Layer 4 of a small transformer language model trained on English Wikipedia (15 layers, counted from 0, width 64).
In attention head 1, each number of a token's query is one row of weights dot the token's vector x. The head spreads its attention over the tokens so far by the softmax of query dot key.

Query weights of the head. A number n stands for n times 0.0028.
q0: 74 145 -64 -102 -25 68 -9 -36 -42 -100 224 28 63 -108 156 142 191 -36 -18 -13 -76 56 -142 135 109 5 -150 75 0 185 -78 -136 -21 26 101 -42 12 -47 117 -28 -1 -37 -98 16 -60 62 43 4 -40 26 -137 115 46 26 -16 -109 -98 -170 -128 -12 -18 -18 -30 31
q1: 16 -40 -54 -75 -57 -67 -125 -56 8 -158 76 65 4 37 38 30 -87 91 0 -29 -96 44 25 105 100 91 -212 144 -103 55 -56 77 18 -17 151 -12 38 -5 42 -81 -30 166 -148 -21 62 83 55 -42 -4 36 -185 -84 146 -122 33 -4 -56 23 67 56 50 10 32 61
q2: -56 113 34 -12 -46 16 -47 88 -75 129 4 -5 -45 43 76 -33 59 -16 -112 -6 52 41 30 56 2 -123 117 -152 29 81 -128 -111 -5 39 -74 107 39 -67 -107 34 61 -135 90 -30 -103 -64 -110 -5 77 18 84 -68 -68 74 -26 -52 -38 3 -80 17 -37 16 33 -18
q3: 105 12 35 -79 -17 6 3 -7 4 -95 237 107 -5 -189 145 76 49 -55 31 69 -184 174 -108 165 165 59 2 134 0 138 -87 -164 23 91 93 -30 95 -17 13 5 25 109 48 136 -119 210 -25 -51 -14 -29 45 27 210 4 14 -146 -31 -60 -36 77 14 116 -26 -6
q4: 135 -7 -84 -86 54 43 -19 -31 33 -201 121 169 80 -15 197 79 -9 59 100 61 -62 -27 -40 6 179 60 -86 189 -81 190 -23 -14 -44 10 64 -91 27 -29 27 40 -30 133 -100 54 83 58 209 -43 10 -66 -129 26 112 -56 74 33 -42 -132 -6 -55 55 -60 -19 31
q5: -60 38 12 61 32 -65 -47 118 -32 14 -76 -82 36 97 -72 -18 -135 -14 52 12 -42 24 115 -75 -146 52 14 -108 -81 -146 55 3 -48 -37 -67 -90 -128 23 33 -46 -48 -182 -59 62 53 -49 -35 -6 -28 45 50 -7 -22 -123 131 69 27 95 149 47 -70 90 -143 5
q6: -60 65 -85 99 10 -20 84 -8 65 -8 -58 -38 73 117 -13 85 -126 70 144 32 23 36 26 -68 -99 59 -92 59 22 -136 64 75 -77 -74 16 -47 -76 98 -5 -70 -90 -151 -123 97 74 -32 -27 95 -88 -32 -6 56 34 -142 135 107 82 53 83 -92 96 102 -70 -12
q7: 0 56 119 34 133 -18 -22 -103 6 164 -357 -100 -25 -31 -59 -76 20 15 -101 -52 32 -57 92 8 -12 -25 98 75 137 -119 -63 -49 -109 18 -102 88 -100 -266 -63 -106 3 -35 -70 -71 -25 -64 -145 70 31 212 108 7 -110 95 -62 -79 -24 79 4 -55 -13 -12 -157 9
q8: -50 9 62 12 -1 -29 42 34 -140 73 -41 -87 -44 -80 -254 45 37 44 -105 -46 9 -36 24 172 10 -136 110 -146 6 -184 2 117 -39 7 56 71 -29 -150 -20 -67 -152 -106 -13 -113 -59 -182 -141 52 -7 -21 115 12 -86 11 -72 -116 -211 141 98 -37 -158 114 -68 25
q9: -45 -47 -38 107 -72 87 48 64 -11 -124 129 -29 -68 3 -149 57 6 96 -104 -39 28 20 8 65 36 -114 78 -85 30 6 54 38 87 120 61 81 67 -16 -58 55 60 28 188 46 -86 -49 16 -21 140 -135 38 57 -72 128 -90 -187 21 -5 -98 13 5 -31 87 22
q10: 66 173 85 -157 -58 -49 -19 -15 133 -2 -38 24 83 -12 165 -50 60 -150 -88 -51 -119 31 -97 -64 74 169 -48 119 46 162 53 -159 -15 -65 -95 54 18 99 109 -36 205 45 39 -96 25 83 92 -58 10 43 -111 -78 9 -30 -106 139 47 -125 -88 36 102 -56 44 134
q11: 11 71 1 153 57 68 235 -46 29 66 47 1 65 -39 82 89 -39 -77 81 80 -123 65 -22 14 -49 22 31 -115 -5 -26 -15 6 -91 -50 47 -3 -138 156 45 7 -57 -63 -50 34 82 -57 -40 69 -235 -52 -41 104 201 -142 12 5 -46 113 89 -19 -5 55 -64 -106
q12: -7 -11 -9 35 -17 21 23 -22 58 -49 44 70 -12 -24 257 -135 58 -76 -32 21 114 137 -115 4 -44 46 -19 -8 84 24 -90 -61 75 -22 -119 -7 -128 29 64 -24 30 84 -18 71 77 -94 26 -100 -248 -2 173 -96 28 14 -44 -31 -22 -13 40 56 100 -118 -22 -116
q13: 22 122 -89 53 191 -20 67 -93 83 27 -159 50 -46 33 -200 -55 -231 261 98 -38 102 -92 68 -84 95 41 -29 145 209 104 -132 1 38 119 -101 -15 -187 -35 13 -77 -50 -157 -83 140 -4 -22 -71 94 -216 52 4 284 18 22 6 -11 23 68 -10 -114 61 -169 -117 -154
q14: -142 -22 175 -90 -100 -6 74 -5 -104 -22 111 75 -40 -92 -91 -1 52 95 11 -16 32 -43 -78 103 113 1 9 -11 -55 -10 -80 53 80 63 59 78 74 -112 -4 -84 -126 79 35 16 -80 66 -25 -21 92 -35 20 -33 49 100 -129 -18 52 67 -27 5 -11 23 59 87
q15: 0 -104 42 -115 -115 47 6 -65 -147 -16 53 111 -28 -22 -9 -25 -17 -86 -28 -18 -6 -57 -80 118 160 -34 101 37 16 8 -71 81 35 34 74 219 61 -83 9 38 73 144 12 90 19 31 -13 -34 71 -162 -15 -30 40 150 -281 -43 9 -50 -95 69 -33 6 187 57
q16: 6 85 74 160 -153 152 71 -30 121 107 -162 57 40 28 -197 27 -3 280 58 -87 12 -113 125 10 -46 83 -27 -167 -17 -17 0 131 -102 136 -174 165 -68 4 -101 -71 -179 -134 -66 -211 -94 -43 -120 -68 15 -11 -51 40 -26 99 38 -28 -25 79 -91 -106 41 -27 86 62
q17: -44 -91 3 70 -177 -21 -22 90 14 169 37 28 -57 -56 -69 86 -2 96 57 -32 56 -9 122 122 -60 -61 2 -200 -106 -32 118 205 -158 -73 190 40 113 -4 -22 41 -49 -46 -45 -5 -162 26 2 -63 171 -183 31 -109 -149 -37 75 -199 -67 -98 -1 -45 -144 130 185 77
q18: 103 -84 39 -165 -75 133 -29 116 -64 42 83 -11 -77 -51 -16 71 -49 -6 -89 159 294 135 53 78 -46 2 134 -82 50 -104 43 -56 17 -51 89 -74 -44 67 159 -129 -57 178 -66 -42 72 -147 -31 -114 -58 -242 91 -109 -86 53 -2 -89 -136 -166 -102 17 -52 -6 113 -46
q19: -26 -271 10 -136 -138 53 -308 -254 -79 -77 29 -23 82 110 101 15 -157 -152 -67 35 -187 8 -214 192 29 61 144 -60 166 70 137 -16 -3 23 -90 130 94 213 226 140 372 198 -161 -26 190 -23 96 43 61 -232 -66 6 -69 119 -244 23 28 -187 -87 -75 135 94 199 -41
q20: 144 227 -38 -102 43 140 237 -170 117 -11 134 -154 -13 98 15 137 17 81 127 -101 -3 58 -71 -43 97 -28 49 -8 41 3 -148 -2 -65 53 -138 120 -216 14 -27 141 32 -125 -67 -91 2 15 135 -47 -65 48 -147 101 -115 -18 -14 -73 -48 -99 83 -231 -114 -146 -103 12
q21: -29 150 122 -171 49 264 175 -96 99 -80 94 -127 34 42 -131 132 49 46 57 6 -5 -7 26 -180 26 -43 29 19 -77 120 4 -84 -43 85 -138 -125 -161 -45 -76 -97 -20 -41 -154 -354 -1 -67 61 91 -60 -18 -111 139 -221 158 -101 198 -43 -121 -71 44 90 -143 70 129
q22: -164 -61 -161 331 -192 -235 134 9 211 -106 87 95 -82 343 -111 -230 45 226 -16 -166 134 -115 225 -366 180 18 27 156 99 105 -121 -103 21 -52 -157 -108 -5 -92 -184 95 -135 -411 259 178 -321 9 -113 -232 200 31 202 181 -121 205 256 3 245 -172 -102 -170 8 -281 -75 -236
q23: 139 -41 331 179 47 -204 -36 269 -303 -41 -183 13 162 -349 -220 119 131 48 -129 330 6 111 111 363 -103 40 -126 -240 -22 -408 96 274 35 -81 426 127 39 121 121 -342 -123 256 -40 -122 83 73 -369 40 -97 77 220 -363 86 -154 -67 -76 -33 205 31 185 -108 387 117 69
q24: 23 214 -105 114 -122 -36 -11 -25 -83 79 -116 -20 117 -31 -149 -95 138 9 4 -16 132 -114 80 -187 69 28 104 42 219 -46 -5 -74 96 -43 -15 -23 71 60 -13 -311 -96 -57 17 -126 -105 -72 -46 -39 -135 -177 203 -71 -134 101 78 -128 36 95 12 86 50 11 161 -26
q25: 165 110 184 270 81 -202 86 414 -173 -39 -2 65 -55 -124 -219 -174 93 74 -96 63 118 60 43 -52 -37 -140 -160 95 -28 -124 11 0 -103 129 156 56 -35 81 36 -290 -171 74 64 -6 106 -67 -224 -175 -36 180 95 -169 -148 -25 22 86 78 238 -32 78 20 -74 146 108
q26: 226 -92 8 -129 -139 308 65 113 97 -89 -78 74 -11 188 -33 249 -96 122 38 79 61 -93 21 -99 107 -90 18 -81 -60 -29 -99 45 59 -126 -112 133 -54 -174 78 -66 44 89 -145 -214 52 -221 75 -73 -49 7 -12 46 2 -44 -26 -256 -84 -199 -60 -116 -41 -96 49 -39
q27: -69 66 119 -146 -64 -21 -148 -155 -45 82 -56 59 -29 74 -62 -46 16 29 28 -115 40 -80 -39 49 -27 35 -44 -102 74 -20 103 -60 -4 -168 62 132 173 127 23 -52 -30 55 -98 16 -140 124 54 -21 -5 -89 10 -221 51 51 79 15 67 -36 46 24 190 -40 190 89
q28: 111 207 -85 -85 71 73 174 -25 22 9 208 41 -119 84 208 100 -157 -24 106 -119 104 -59 -237 -227 193 -143 244 263 98 188 -94 -17 -62 157 -157 74 -98 -64 -4 -26 27 -70 -77 49 215 -233 198 32 -41 76 -134 325 -20 -72 -33 -47 -64 61 69 -244 0 -284 -213 -23
q29: 47 -49 -25 38 -12 -160 -202 102 -3 -1 -84 49 90 -87 -60 -209 13 -77 79 49 15 -19 161 77 46 52 -97 -94 -240 -16 -145 107 -16 28 24 18 151 -184 -156 -86 169 -26 69 -14 -145 52 -216 -113 -18 -65 144 -68 -53 124 130 24 -145 -78 -17 58 -97 108 105 -56
q30: 22 -71 -33 76 -67 -229 -37 78 -21 -87 -175 10 -125 -4 -183 -82 -52 29 -211 -91 -75 7 107 110 -127 178 15 -91 3 -8 172 93 66 -19 154 158 58 9 -115 109 20 -35 23 143 -69 57 -56 1 -31 -106 61 121 -66 -41 63 -109 -19 9 11 -2 125 162 -35 -139
q31: 17 -178 253 -383 222 -112 -10 74 159 -73 172 167 -201 -197 71 60 -35 5 -14 103 16 141 -97 473 56 -23 -268 13 -90 -35 -4 66 43 -141 189 49 -111 -216 104 84 -147 155 -143 100 53 244 -77 140 225 210 -121 193 -183 -424 -282 2 -66 -147 52 -93 -221 282 -132 145

Each question shows a short text with each token's key, already scaled and adjusted for position as the last token sees it. A number n stands for n times 0.0031.

Then comes the last token's vector x. A number n stands for n times 0.0079.

0 "ath": 7 -12 -15 -63 16 33 -16 17 32 -11 -82 -17 2 37 4 -61 84 96 -48 23 -23 40 -11 -9 29 11 -24 97 7 -73 -44 -6
1 ".": 37 13 -7 16 43 34 56 -28 -143 -147 31 70 47 -39 -273 -212 14 22 -117 -2 -19 -67 3 0 -5 28 -37 51 33 -14 -7 -3
2 " At": 9 35 -21 -38 26 47 48 26 7 -78 -75 70 94 75 -253 -279 24 19 -63 10 -57 -5 0 4 -9 28 -18 -27 -32 30 -24 4
3 " the": -76 28 -81 -24 27 119 175 -24 -17 -32 -92 90 -48 137 -234 -126 70 -4 -123 -11 -42 8 -1 9 4 15 -19 -37 24 -64 -19 3
4 " ju": -46 -44 -4 -48 -8 91 33 -4 29 -73 -70 71 8 111 -87 -100 99 85 -63 5 -52 28 -1 8 1 17 -14 26 -75 31 -11 2
x: -64 9 34 122 25 60 22 2 -90 -86 -63 16 -12 0 7 -49 73 -64 -58 -102 -19 -133 -64 21 -54 17 13 -54 -46 -1 123 4 -2 67 -72 17 -21 -34 -19 -59 -86 16 -36 -19 -141 -93 -12 11 -40 -53 -55 -23 8 81 401 22 -12 -180 18 45 -70 -17 7 -104
Which two tokens does the last token look at most, in order? 4 " ju", 2 " At"

0 " his": 122 1 -54 84 136 75 196 -127 -83 -76 -44 224 15 139 -248 -166 100 -37 -115 -22 3 52 -8 0 4 16 -38 19 33 -142 14 4
1 " b": -16 71 -105 -21 95 125 100 -19 -8 -95 -62 52 -52 123 -224 -120 80 44 -62 -27 -35 58 -3 19 5 32 9 128 -46 -109 2 8
2 "ache": 44 -2 -57 55 -14 93 119 0 89 -1 -77 171 1 95 4 -134 55 47 -3 -19 130 120 -10 7 3 27 -43 -44 84 -83 -73 3
3 "lor": 24 -29 -62 -49 -35 100 104 5 -11 -112 -55 167 50 49 -25 -79 51 33 -124 21 -60 16 -9 -2 19 31 -79 29 7 -39 -59 -2
4 "’": 20 -78 3 -91 -24 155 142 -20 -28 -119 -72 15 -10 21 -240 -144 102 48 -67 25 -26 -15 -3 19 -9 32 -27 7 28 -46 -42 -4
x: 28 -43 112 -19 76 79 27 17 67 -93 4 -62 31 77 -21 -62 18 56 33 -172 30 -29 18 -15 -249 20 100 28 -26 90 -32 45 -17 45 -36 -92 70 42 26 -93 -87 40 -84 62 14 14 86 34 59 7 47 -119 49 -167 146 22 -29 1 -16 124 -83 61 -6 -218
Which token does the last token look at most, and with what share of its attention? 1 " b", with about 40%

0 " 1968": 17 -2 -15 -12 61 38 12 -17 -13 -73 -3 73 14 -22 -113 -87 28 5 -54 6 -30 13 -5 -2 11 7 -5 32 12 12 -24 -5
1 ".": 43 11 -19 16 48 37 66 -33 -101 -110 31 76 36 -14 -226 -180 11 -7 -75 2 -5 -43 2 -2 -4 16 -20 13 21 -4 -5 -6
2 " It": -59 44 -75 14 56 97 145 -62 -67 -83 -12 117 22 106 -201 -143 36 -9 -88 9 -39 -10 2 4 2 8 -14 20 -15 -84 15 1
3 " was": -70 -19 -66 -12 0 70 118 -21 -38 -68 -47 112 53 112 -202 -143 66 -12 -48 24 5 -3 -2 -5 7 9 -17 -10 30 -78 -25 -7
4 " opened": -13 -3 -60 -43 -10 39 103 -9 -21 -67 -41 137 102 51 -183 -168 31 12 -22 10 22 19 -3 -2 0 14 -8 -31 29 -20 -27 -3
x: -35 -35 -246 62 -47 -38 -2 25 168 -43 11 -154 21 2 -97 -24 -39 79 60 -21 68 17 -25 -124 -42 20 -86 -20 -24 5 -63 -47 48 -10 -31 -67 -33 34 64 -1 83 -16 13 -37 62 -3 -15 -21 -52 -62 -81 79 44 -46 290 -8 128 -85 -6 -18 -36 11 -67 -101
Which token does the last token look at most, and with what share of its attention? 2 " It", with about 50%

0 "s": -9 -3 -3 19 47 45 51 -56 -35 -31 -27 31 29 -1 -122 -74 26 64 -96 24 -21 -3 -7 3 14 30 -43 60 72 -57 -29 0
1 ".": 47 12 -17 37 33 22 62 -41 -131 -100 28 93 18 -26 -314 -228 16 5 -122 3 -9 -77 5 4 -11 29 -33 15 37 -20 3 -3
2 " When": 11 53 -101 23 24 -10 98 -13 -13 -68 -70 222 163 100 -264 -321 15 -42 -60 -3 -67 -37 3 -2 -5 1 12 -117 -32 -28 0 -1
3 " growth": 21 0 -77 -13 7 83 128 -5 -1 -48 -22 100 28 127 -184 -206 53 60 -76 -7 23 85 -4 -8 9 15 9 43 13 -11 -14 1
4 " begins": -24 16 -40 -74 -12 33 105 0 -24 -89 -78 118 192 24 -149 -214 72 71 6 18 20 23 -6 -8 4 12 11 7 32 -44 -34 -6
x: -126 -74 -231 50 -2 3 -50 -30 148 -75 55 -161 5 21 -53 -64 -55 -78 90 -107 25 -55 -16 4 24 -20 -17 -12 -76 60 -59 24 0 55 -73 -14 -49 -6 46 -6 65 -49 -13 37 141 1 7 -10 -151 8 5 -28 28 -117 253 -18 89 -6 -18 36 59 83 -33 59
To which token does the last token give the most attention? 2 " When"

0 "2": 7 -19 -1 -1 42 48 -2 14 -3 -109 -15 87 23 -45 -213 -31 11 59 -119 22 -77 -18 -4 7 14 33 -32 55 44 -33 -54 6
1 " cm": 44 -5 -105 41 66 76 17 -12 -14 -72 -55 48 -34 -99 -264 -149 -26 69 -120 -11 -109 -7 -5 5 15 25 -5 30 -29 -46 -33 7
2 " by": -10 55 -68 -4 14 18 92 -20 29 -42 -179 169 25 120 -153 -201 62 -108 -140 -25 -64 7 -2 17 4 27 -15 -130 18 -49 -91 2
3 " 0": -39 -35 -14 -11 15 152 130 -6 -2 -99 -28 87 -120 113 -239 -80 85 117 -125 33 -29 -77 3 5 3 20 -6 -9 39 -36 -25 -4
4 ".": -49 -7 -41 -21 8 42 37 -13 -93 -92 21 96 -43 -57 -358 -226 -2 -12 -166 -4 9 -108 6 14 -25 42 -37 -50 49 -4 3 3
x: -111 28 104 16 -29 -48 -47 10 132 6 9 171 55 -57 -1 -28 -33 -37 -8 -117 -94 -14 182 -127 -122 -4 -138 -32 7 22 -25 32 -68 12 23 -139 -21 -11 15 -80 8 46 -44 -8 9 22 -12 -99 -105 -46 -5 38 50 -36 -127 -25 -16 -33 199 6 24 -11 33 -94
To which token does the last token give the most attention? 2 " by"

0 " When": 54 -55 -16 70 4 -80 79 -48 -16 -80 -55 285 185 77 -303 -368 -6 -19 -82 -16 -116 -98 9 -5 -10 -17 46 -135 -31 -12 14 2
1 " growth": -25 -15 -52 63 61 81 161 -62 -3 -68 -3 137 45 181 -261 -254 67 40 -103 -7 40 128 -5 -11 12 18 17 71 28 -15 -23 1
2 " begins": 36 16 -124 6 8 49 139 -36 -57 -108 -86 182 255 6 -214 -272 97 95 10 26 33 31 -7 -11 4 15 11 6 46 -67 -46 -9
3 " again": -33 -6 -112 -64 -12 33 152 -53 -31 32 -75 91 81 6 -242 -234 74 20 2 28 48 38 -9 -5 -6 15 19 -26 73 -108 -23 -4
4 ",": -79 -49 -62 -89 1 114 132 -6 -18 -127 -96 117 0 23 -342 -250 42 -15 -89 -1 -64 -22 1 14 4 29 22 53 28 -114 -63 -6
x: 24 1 -9 87 -1 46 -29 49 283 -13 -32 2 -21 -5 127 -38 5 -23 0 -21 -26 -1 59 -30 -34 -2 13 -10 -3 -24 -64 -87 -67 -11 -35 -112 31 -1 38 10 -31 6 10 -12 147 27 -44 25 -77 2 34 -89 33 -57 133 24 -78 -40 -19 -11 23 38 -23 11
Which token does the last token look at most, and with what share of its attention? 0 " When", with about 80%

0 " the": 64 -12 -28 52 70 34 96 -66 -27 -42 -54 103 -24 111 -172 -93 55 -13 -110 -12 -30 9 -1 5 0 12 -18 -17 10 -40 -13 5
1 " di": 47 26 -22 -5 50 47 48 0 24 -83 -52 90 -16 77 -145 -114 47 66 -72 -13 -57 -10 -1 4 4 11 -8 11 -38 21 -4 4
2 "ag": -4 11 -1 -54 14 75 37 1 -12 -16 -47 38 -32 51 -52 -42 70 67 -81 0 0 -5 -3 -2 -5 23 -69 18 -9 -9 17 1
3 "ram": -17 12 -29 -33 -9 50 6 16 -1 -14 -51 43 -1 -4 -78 -69 23 79 -91 7 -69 2 -4 -2 12 26 -36 43 -5 -22 -28 0
4 "s": 3 12 -9 -38 -15 39 60 -8 -23 -59 -32 53 64 -6 -66 -58 18 54 -74 10 -32 -13 -5 0 13 22 -27 31 39 -20 -28 0
x: -107 25 -26 -34 51 44 39 9 92 -25 140 17 19 16 11 80 -49 -8 51 65 -76 16 98 59 -97 40 12 -14 26 89 92 27 -16 -66 7 15 -65 99 18 40 -79 -64 0 -32 41 82 80 70 -124 -11 -101 -82 52 -215 304 -70 44 108 30 19 22 84 -19 -58
To which token does the last token give the most attention? 0 " the"

0 ".": 27 -20 3 13 49 6 43 -37 -96 -61 14 115 -14 31 -370 -180 -10 -15 -153 10 -29 -84 7 15 -11 35 -9 -4 1 -9 -8 0
1 " hum": 51 54 -9 -9 74 64 49 -15 18 -93 -38 140 -22 47 -209 -184 18 61 -61 -15 -60 44 -1 2 -2 9 -17 -16 -75 61 -48 0
2 "ean": 17 -12 -68 16 -5 61 71 -10 -47 -58 -68 102 76 -29 -2 -91 49 156 -86 6 -19 47 -13 -8 22 22 -31 69 27 -68 -12 1
3 "a": 9 10 -36 -11 5 64 7 -19 -31 -49 -15 55 20 -99 -75 -59 17 146 -84 12 -82 13 -9 -6 22 12 -13 106 9 -15 -24 2
4 ".": -66 -10 -38 -41 14 83 122 -10 -123 -206 18 145 43 -11 -336 -312 20 -2 -136 -19 -13 -52 5 -4 -16 22 -27 12 10 -15 13 -1
x: -116 14 12 68 -48 -89 -104 -6 195 10 -16 184 25 -44 43 -34 -25 -56 77 -50 -55 29 68 -182 -26 -54 -102 -21 14 93 -55 -8 -16 55 -16 -98 3 -53 -1 -49 -37 28 -75 -21 32 23 28 -65 -80 -26 -42 47 81 -90 31 32 1 -46 78 9 93 -11 40 -2
To which token does the last token give the most attention? 4 "."

0 ",": 58 -7 -16 62 44 14 29 -22 -14 -66 -31 89 -12 8 -243 -107 -12 -45 -47 -2 -41 -25 3 20 2 26 28 34 32 -78 -51 0
1 " extend": -8 18 -62 49 46 77 129 -13 -47 -84 -41 83 75 114 -190 -173 60 36 -53 9 16 33 -2 -5 0 23 -7 -24 27 -13 -41 -3
2 "ing": 0 -23 -69 1 2 57 129 -25 -14 -62 -72 121 81 89 -95 -105 85 1 -78 23 -3 14 -5 0 4 21 -23 -17 46 -40 -50 -3
3 " to": -21 15 -102 -34 -3 25 100 -4 -24 22 -145 88 113 101 -85 -107 97 -60 -64 -2 1 24 -6 7 -7 22 -16 -85 39 -69 -38 0
4 " 1": -20 -23 -13 -39 -22 61 92 6 8 -60 -26 80 -39 48 -149 -50 56 91 -46 36 -29 -49 -1 3 5 17 -18 26 3 -18 -12 -2
x: -9 -26 90 -15 111 49 135 -24 94 -26 -16 -9 42 47 -46 -106 -2 94 -84 18 -84 41 99 -180 -9 -73 -20 39 -40 39 -14 49 -56 58 -43 91 -133 -2 -38 64 -31 -94 6 6 136 34 -158 29 -133 -10 49 -91 41 -48 227 17 -4 -74 -31 -23 -93 -28 -33 0
To which token does the last token give the most attention? 1 " extend"

0 "ing": -23 12 -42 52 31 51 103 -73 -18 -63 -72 145 66 86 -97 -130 110 13 -128 33 -33 23 -7 -4 6 16 -32 17 38 -66 -54 -1
1 " work": 12 19 -42 38 27 64 57 -23 -42 -54 -15 67 46 53 -132 -166 16 11 -23 -3 -12 46 -6 -4 7 20 -25 73 10 -63 15 8
2 " mot": -38 41 -17 34 36 93 30 -18 -21 -97 -43 48 45 41 -180 -218 -10 75 7 3 -43 46 -7 -4 4 20 -26 29 -43 83 -10 -1
3 "iva": 2 54 -133 -3 -14 74 40 3 -23 -9 -18 -11 66 -80 52 -41 -51 83 46 4 -4 47 -18 1 20 31 -64 59 28 20 9 -4
4 "ti": -16 5 7 24 -26 103 9 17 9 -52 -57 5 69 -11 -64 -46 45 126 -45 38 -24 4 -12 -1 26 28 -42 43 38 40 -73 -9
x: -67 48 -81 -119 104 73 -30 34 -53 -2 82 -81 -7 -71 -87 -39 -114 56 51 -94 -162 3 -6 60 -74 27 -28 -46 16 -20 43 14 39 -69 58 91 23 32 -112 -104 92 -47 -31 -57 -38 -45 -6 86 -64 69 -11 -103 -55 -33 255 140 -35 -55 -34 -14 -1 -1 -15 -20
Which token does the last token look at most, and with what share of its attention? 2 " mot", with about 70%

0 "=": 36 4 -39 49 90 45 110 9 -96 -137 -4 32 13 115 -233 -147 49 -81 -106 -8 -19 -20 -3 0 6 29 -5 24 74 -35 -25 -6
1 "=": 15 23 -62 23 75 81 106 21 -84 -148 -5 32 10 116 -231 -153 50 -80 -106 -9 -19 -20 -3 0 6 29 -5 24 74 -35 -25 -6
2 " Rock": -26 45 -55 -10 48 68 66 -20 -9 -80 -27 13 -32 112 -139 -135 57 91 -76 -23 -29 5 2 -4 6 4 27 59 -29 33 2 0
3 " &": -38 -24 21 -4 13 37 35 -10 48 21 -113 -40 -85 66 -95 -70 41 52 -62 -15 -15 -24 2 13 13 10 27 31 35 -63 -60 -4
4 " roll": -6 -17 10 -40 -5 82 75 13 -22 -91 -30 17 23 97 -143 -123 49 108 -70 -8 -8 4 0 -3 7 18 12 60 9 -15 -15 3
x: 37 8 -212 91 18 121 -12 26 -28 12 26 8 -37 92 18 -58 -24 10 -30 -161 43 35 -132 -117 18 -29 37 -36 49 -80 30 106 7 53 62 -71 -173 -9 14 3 -49 -24 9 -34 6 98 -2 -42 13 -87 -25 -55 40 -79 388 -32 53 -12 -28 37 93 50 10 10
Which two tokens does the last token look at most, in order? 1 "=", 0 "="

0 " Str": -29 -10 -30 -145 45 7 -17 31 51 -90 -44 -44 1 57 -150 -157 74 163 -114 7 -76 -38 3 -3 11 7 4 -11 -65 111 -7 0
1 "y": 5 -41 -50 -44 -8 16 -13 18 22 17 -46 -7 -47 -3 -118 -51 10 85 -181 0 -50 -75 -2 8 11 33 -15 31 33 -4 -19 4
2 "ker": 17 8 -11 -32 27 76 58 -43 -26 -141 -38 114 40 14 -128 -124 42 139 -158 6 -70 -40 -4 -4 28 24 -20 104 30 -58 -39 -4
3 " &": -41 -23 33 -4 4 38 27 -14 45 77 -213 -65 -129 113 -158 -107 74 72 -110 -11 -58 -31 -1 14 20 14 6 2 30 -74 -81 -8
4 " MF": -56 -34 33 -76 -13 192 47 35 41 -145 25 25 -130 50 -56 -41 37 118 -73 -51 -40 66 -1 -11 14 4 36 100 -38 58 -14 3
x: 198 -52 6 -80 -24 -39 52 5 51 -73 -136 -47 9 112 -66 -49 21 -107 122 119 44 24 -45 16 127 -21 21 0 34 14 14 -17 -38 -53 -10 -8 -46 92 9 17 54 -120 3 36 -138 -100 -51 74 45 -38 72 -101 47 -69 235 58 39 114 95 108 41 -112 22 52
Which two tokens does the last token look at most, in order? 4 " MF", 2 "ker"

0 " collected": 26 -3 -11 89 26 35 113 -51 -47 -53 -30 154 90 59 -213 -176 13 6 -45 6 3 32 -6 -9 3 17 -23 -18 40 -38 -21 0
1 " by": 47 15 -20 38 13 8 78 -31 6 -35 -104 181 34 81 -116 -140 23 -110 -83 -11 -23 7 -3 15 -2 25 -20 -95 34 -46 -72 -1
2 " Gar": 10 29 -3 5 44 82 36 -9 29 -88 -51 83 -34 62 -123 -104 33 64 -66 -8 -52 -16 -3 2 7 14 1 17 0 60 -19 -1
3 "d": -2 3 12 -1 -13 -12 2 -5 0 -40 -9 -37 87 42 -20 -27 84 39 20 4 29 -11 -4 -2 8 21 -12 115 99 -16 11 -3
4 "ner": -4 5 -3 -17 -6 73 64 -26 -25 -81 -26 60 30 27 -55 -41 33 64 -99 12 -48 -51 -5 0 23 19 -15 91 43 -38 -15 -6
x: 113 -34 -38 144 -93 30 17 29 -132 -66 28 -32 -4 25 39 44 -46 -36 -63 -33 9 119 59 -4 -46 -9 -70 28 37 19 62 120 -28 -106 -55 12 -13 52 19 -55 -191 -3 -70 19 11 3 -47 68 -47 12 -85 23 7 -189 263 69 -72 20 -69 -127 39 -42 -11 15
To which token does the last token give the most attention? 0 " collected"

0 "s": -8 -2 -2 16 39 37 42 -46 -28 -26 -22 25 24 -1 -100 -61 22 53 -79 19 -17 -2 -6 2 12 25 -35 49 59 -47 -24 0
1 " between": 12 -25 -30 37 29 35 128 -29 -4 -69 -78 167 41 119 -138 -151 35 -82 -67 -19 2 28 -4 6 4 20 3 -74 52 -34 -69 1
2 " a": -41 65 -100 25 37 74 167 -56 -33 -54 -40 133 -10 87 -185 -84 72 26 -77 -1 -18 19 -1 5 1 13 -16 16 4 -62 -21 1
3 " newly": -4 -21 -14 6 16 49 146 -57 56 -62 -21 184 -77 89 -222 -165 30 37 -103 1 17 13 1 7 -2 4 10 -34 4 -9 -7 4
4 " developed": -11 -3 -53 -83 -12 30 141 -24 -32 -56 -54 177 104 70 -148 -144 16 30 -50 11 -9 20 -3 -5 1 13 -12 -7 -4 -26 -14 1
x: -3 -63 -171 108 -59 -43 86 -14 74 -80 19 -154 81 41 -46 6 0 10 67 77 31 31 -15 -127 -91 7 -85 -61 -11 -13 32 -65 -22 43 67 -59 13 68 -2 34 24 27 43 -5 94 -23 -8 8 -47 -132 -93 99 24 30 296 -4 118 -50 49 -45 119 -3 -96 5
Which token does the last token look at most, and with what share of its attention? 2 " a", with about 30%

0 " length": -38 3 -2 37 25 33 44 -1 -52 -35 -8 8 21 20 -175 -103 41 85 -64 10 23 12 -4 -8 -1 16 -22 -22 34 24 -17 1
1 ".": 27 22 -45 35 40 30 89 -34 -137 -135 41 75 20 -8 -268 -211 33 3 -115 1 1 -51 5 -5 -10 18 -21 -1 25 -15 -6 -5
2 "\n\n": -49 44 -83 -16 51 102 126 22 -44 -171 14 97 -15 97 -276 -215 40 -26 -124 -2 -37 -3 6 -5 -2 12 -6 -20 19 -23 -39 -5
3 "The": -68 17 -72 -3 23 105 165 -13 -9 -91 -44 136 -50 146 -232 -163 42 31 -119 -9 -40 -15 1 1 8 6 -17 -7 -2 -12 -11 0
4 " single": -60 -49 -80 -103 -3 67 158 -17 -3 -101 -4 234 13 92 -132 -110 38 48 -76 -17 0 47 0 -10 -2 -2 -21 -3 -23 -21 -4 6
x: -84 9 -73 28 28 -161 105 55 73 -6 -60 -22 -3 22 88 -13 -33 120 84 84 113 170 27 -130 -107 19 118 -9 -28 -128 -9 71 -2 26 99 46 -91 -11 20 35 -26 -11 17 -73 -93 137 -12 35 -46 -57 -24 93 1 145 215 -9 37 -8 137 64 -23 -51 22 -6
Which token does the last token look at most, and with what share of its attention? 3 "The", with about 50%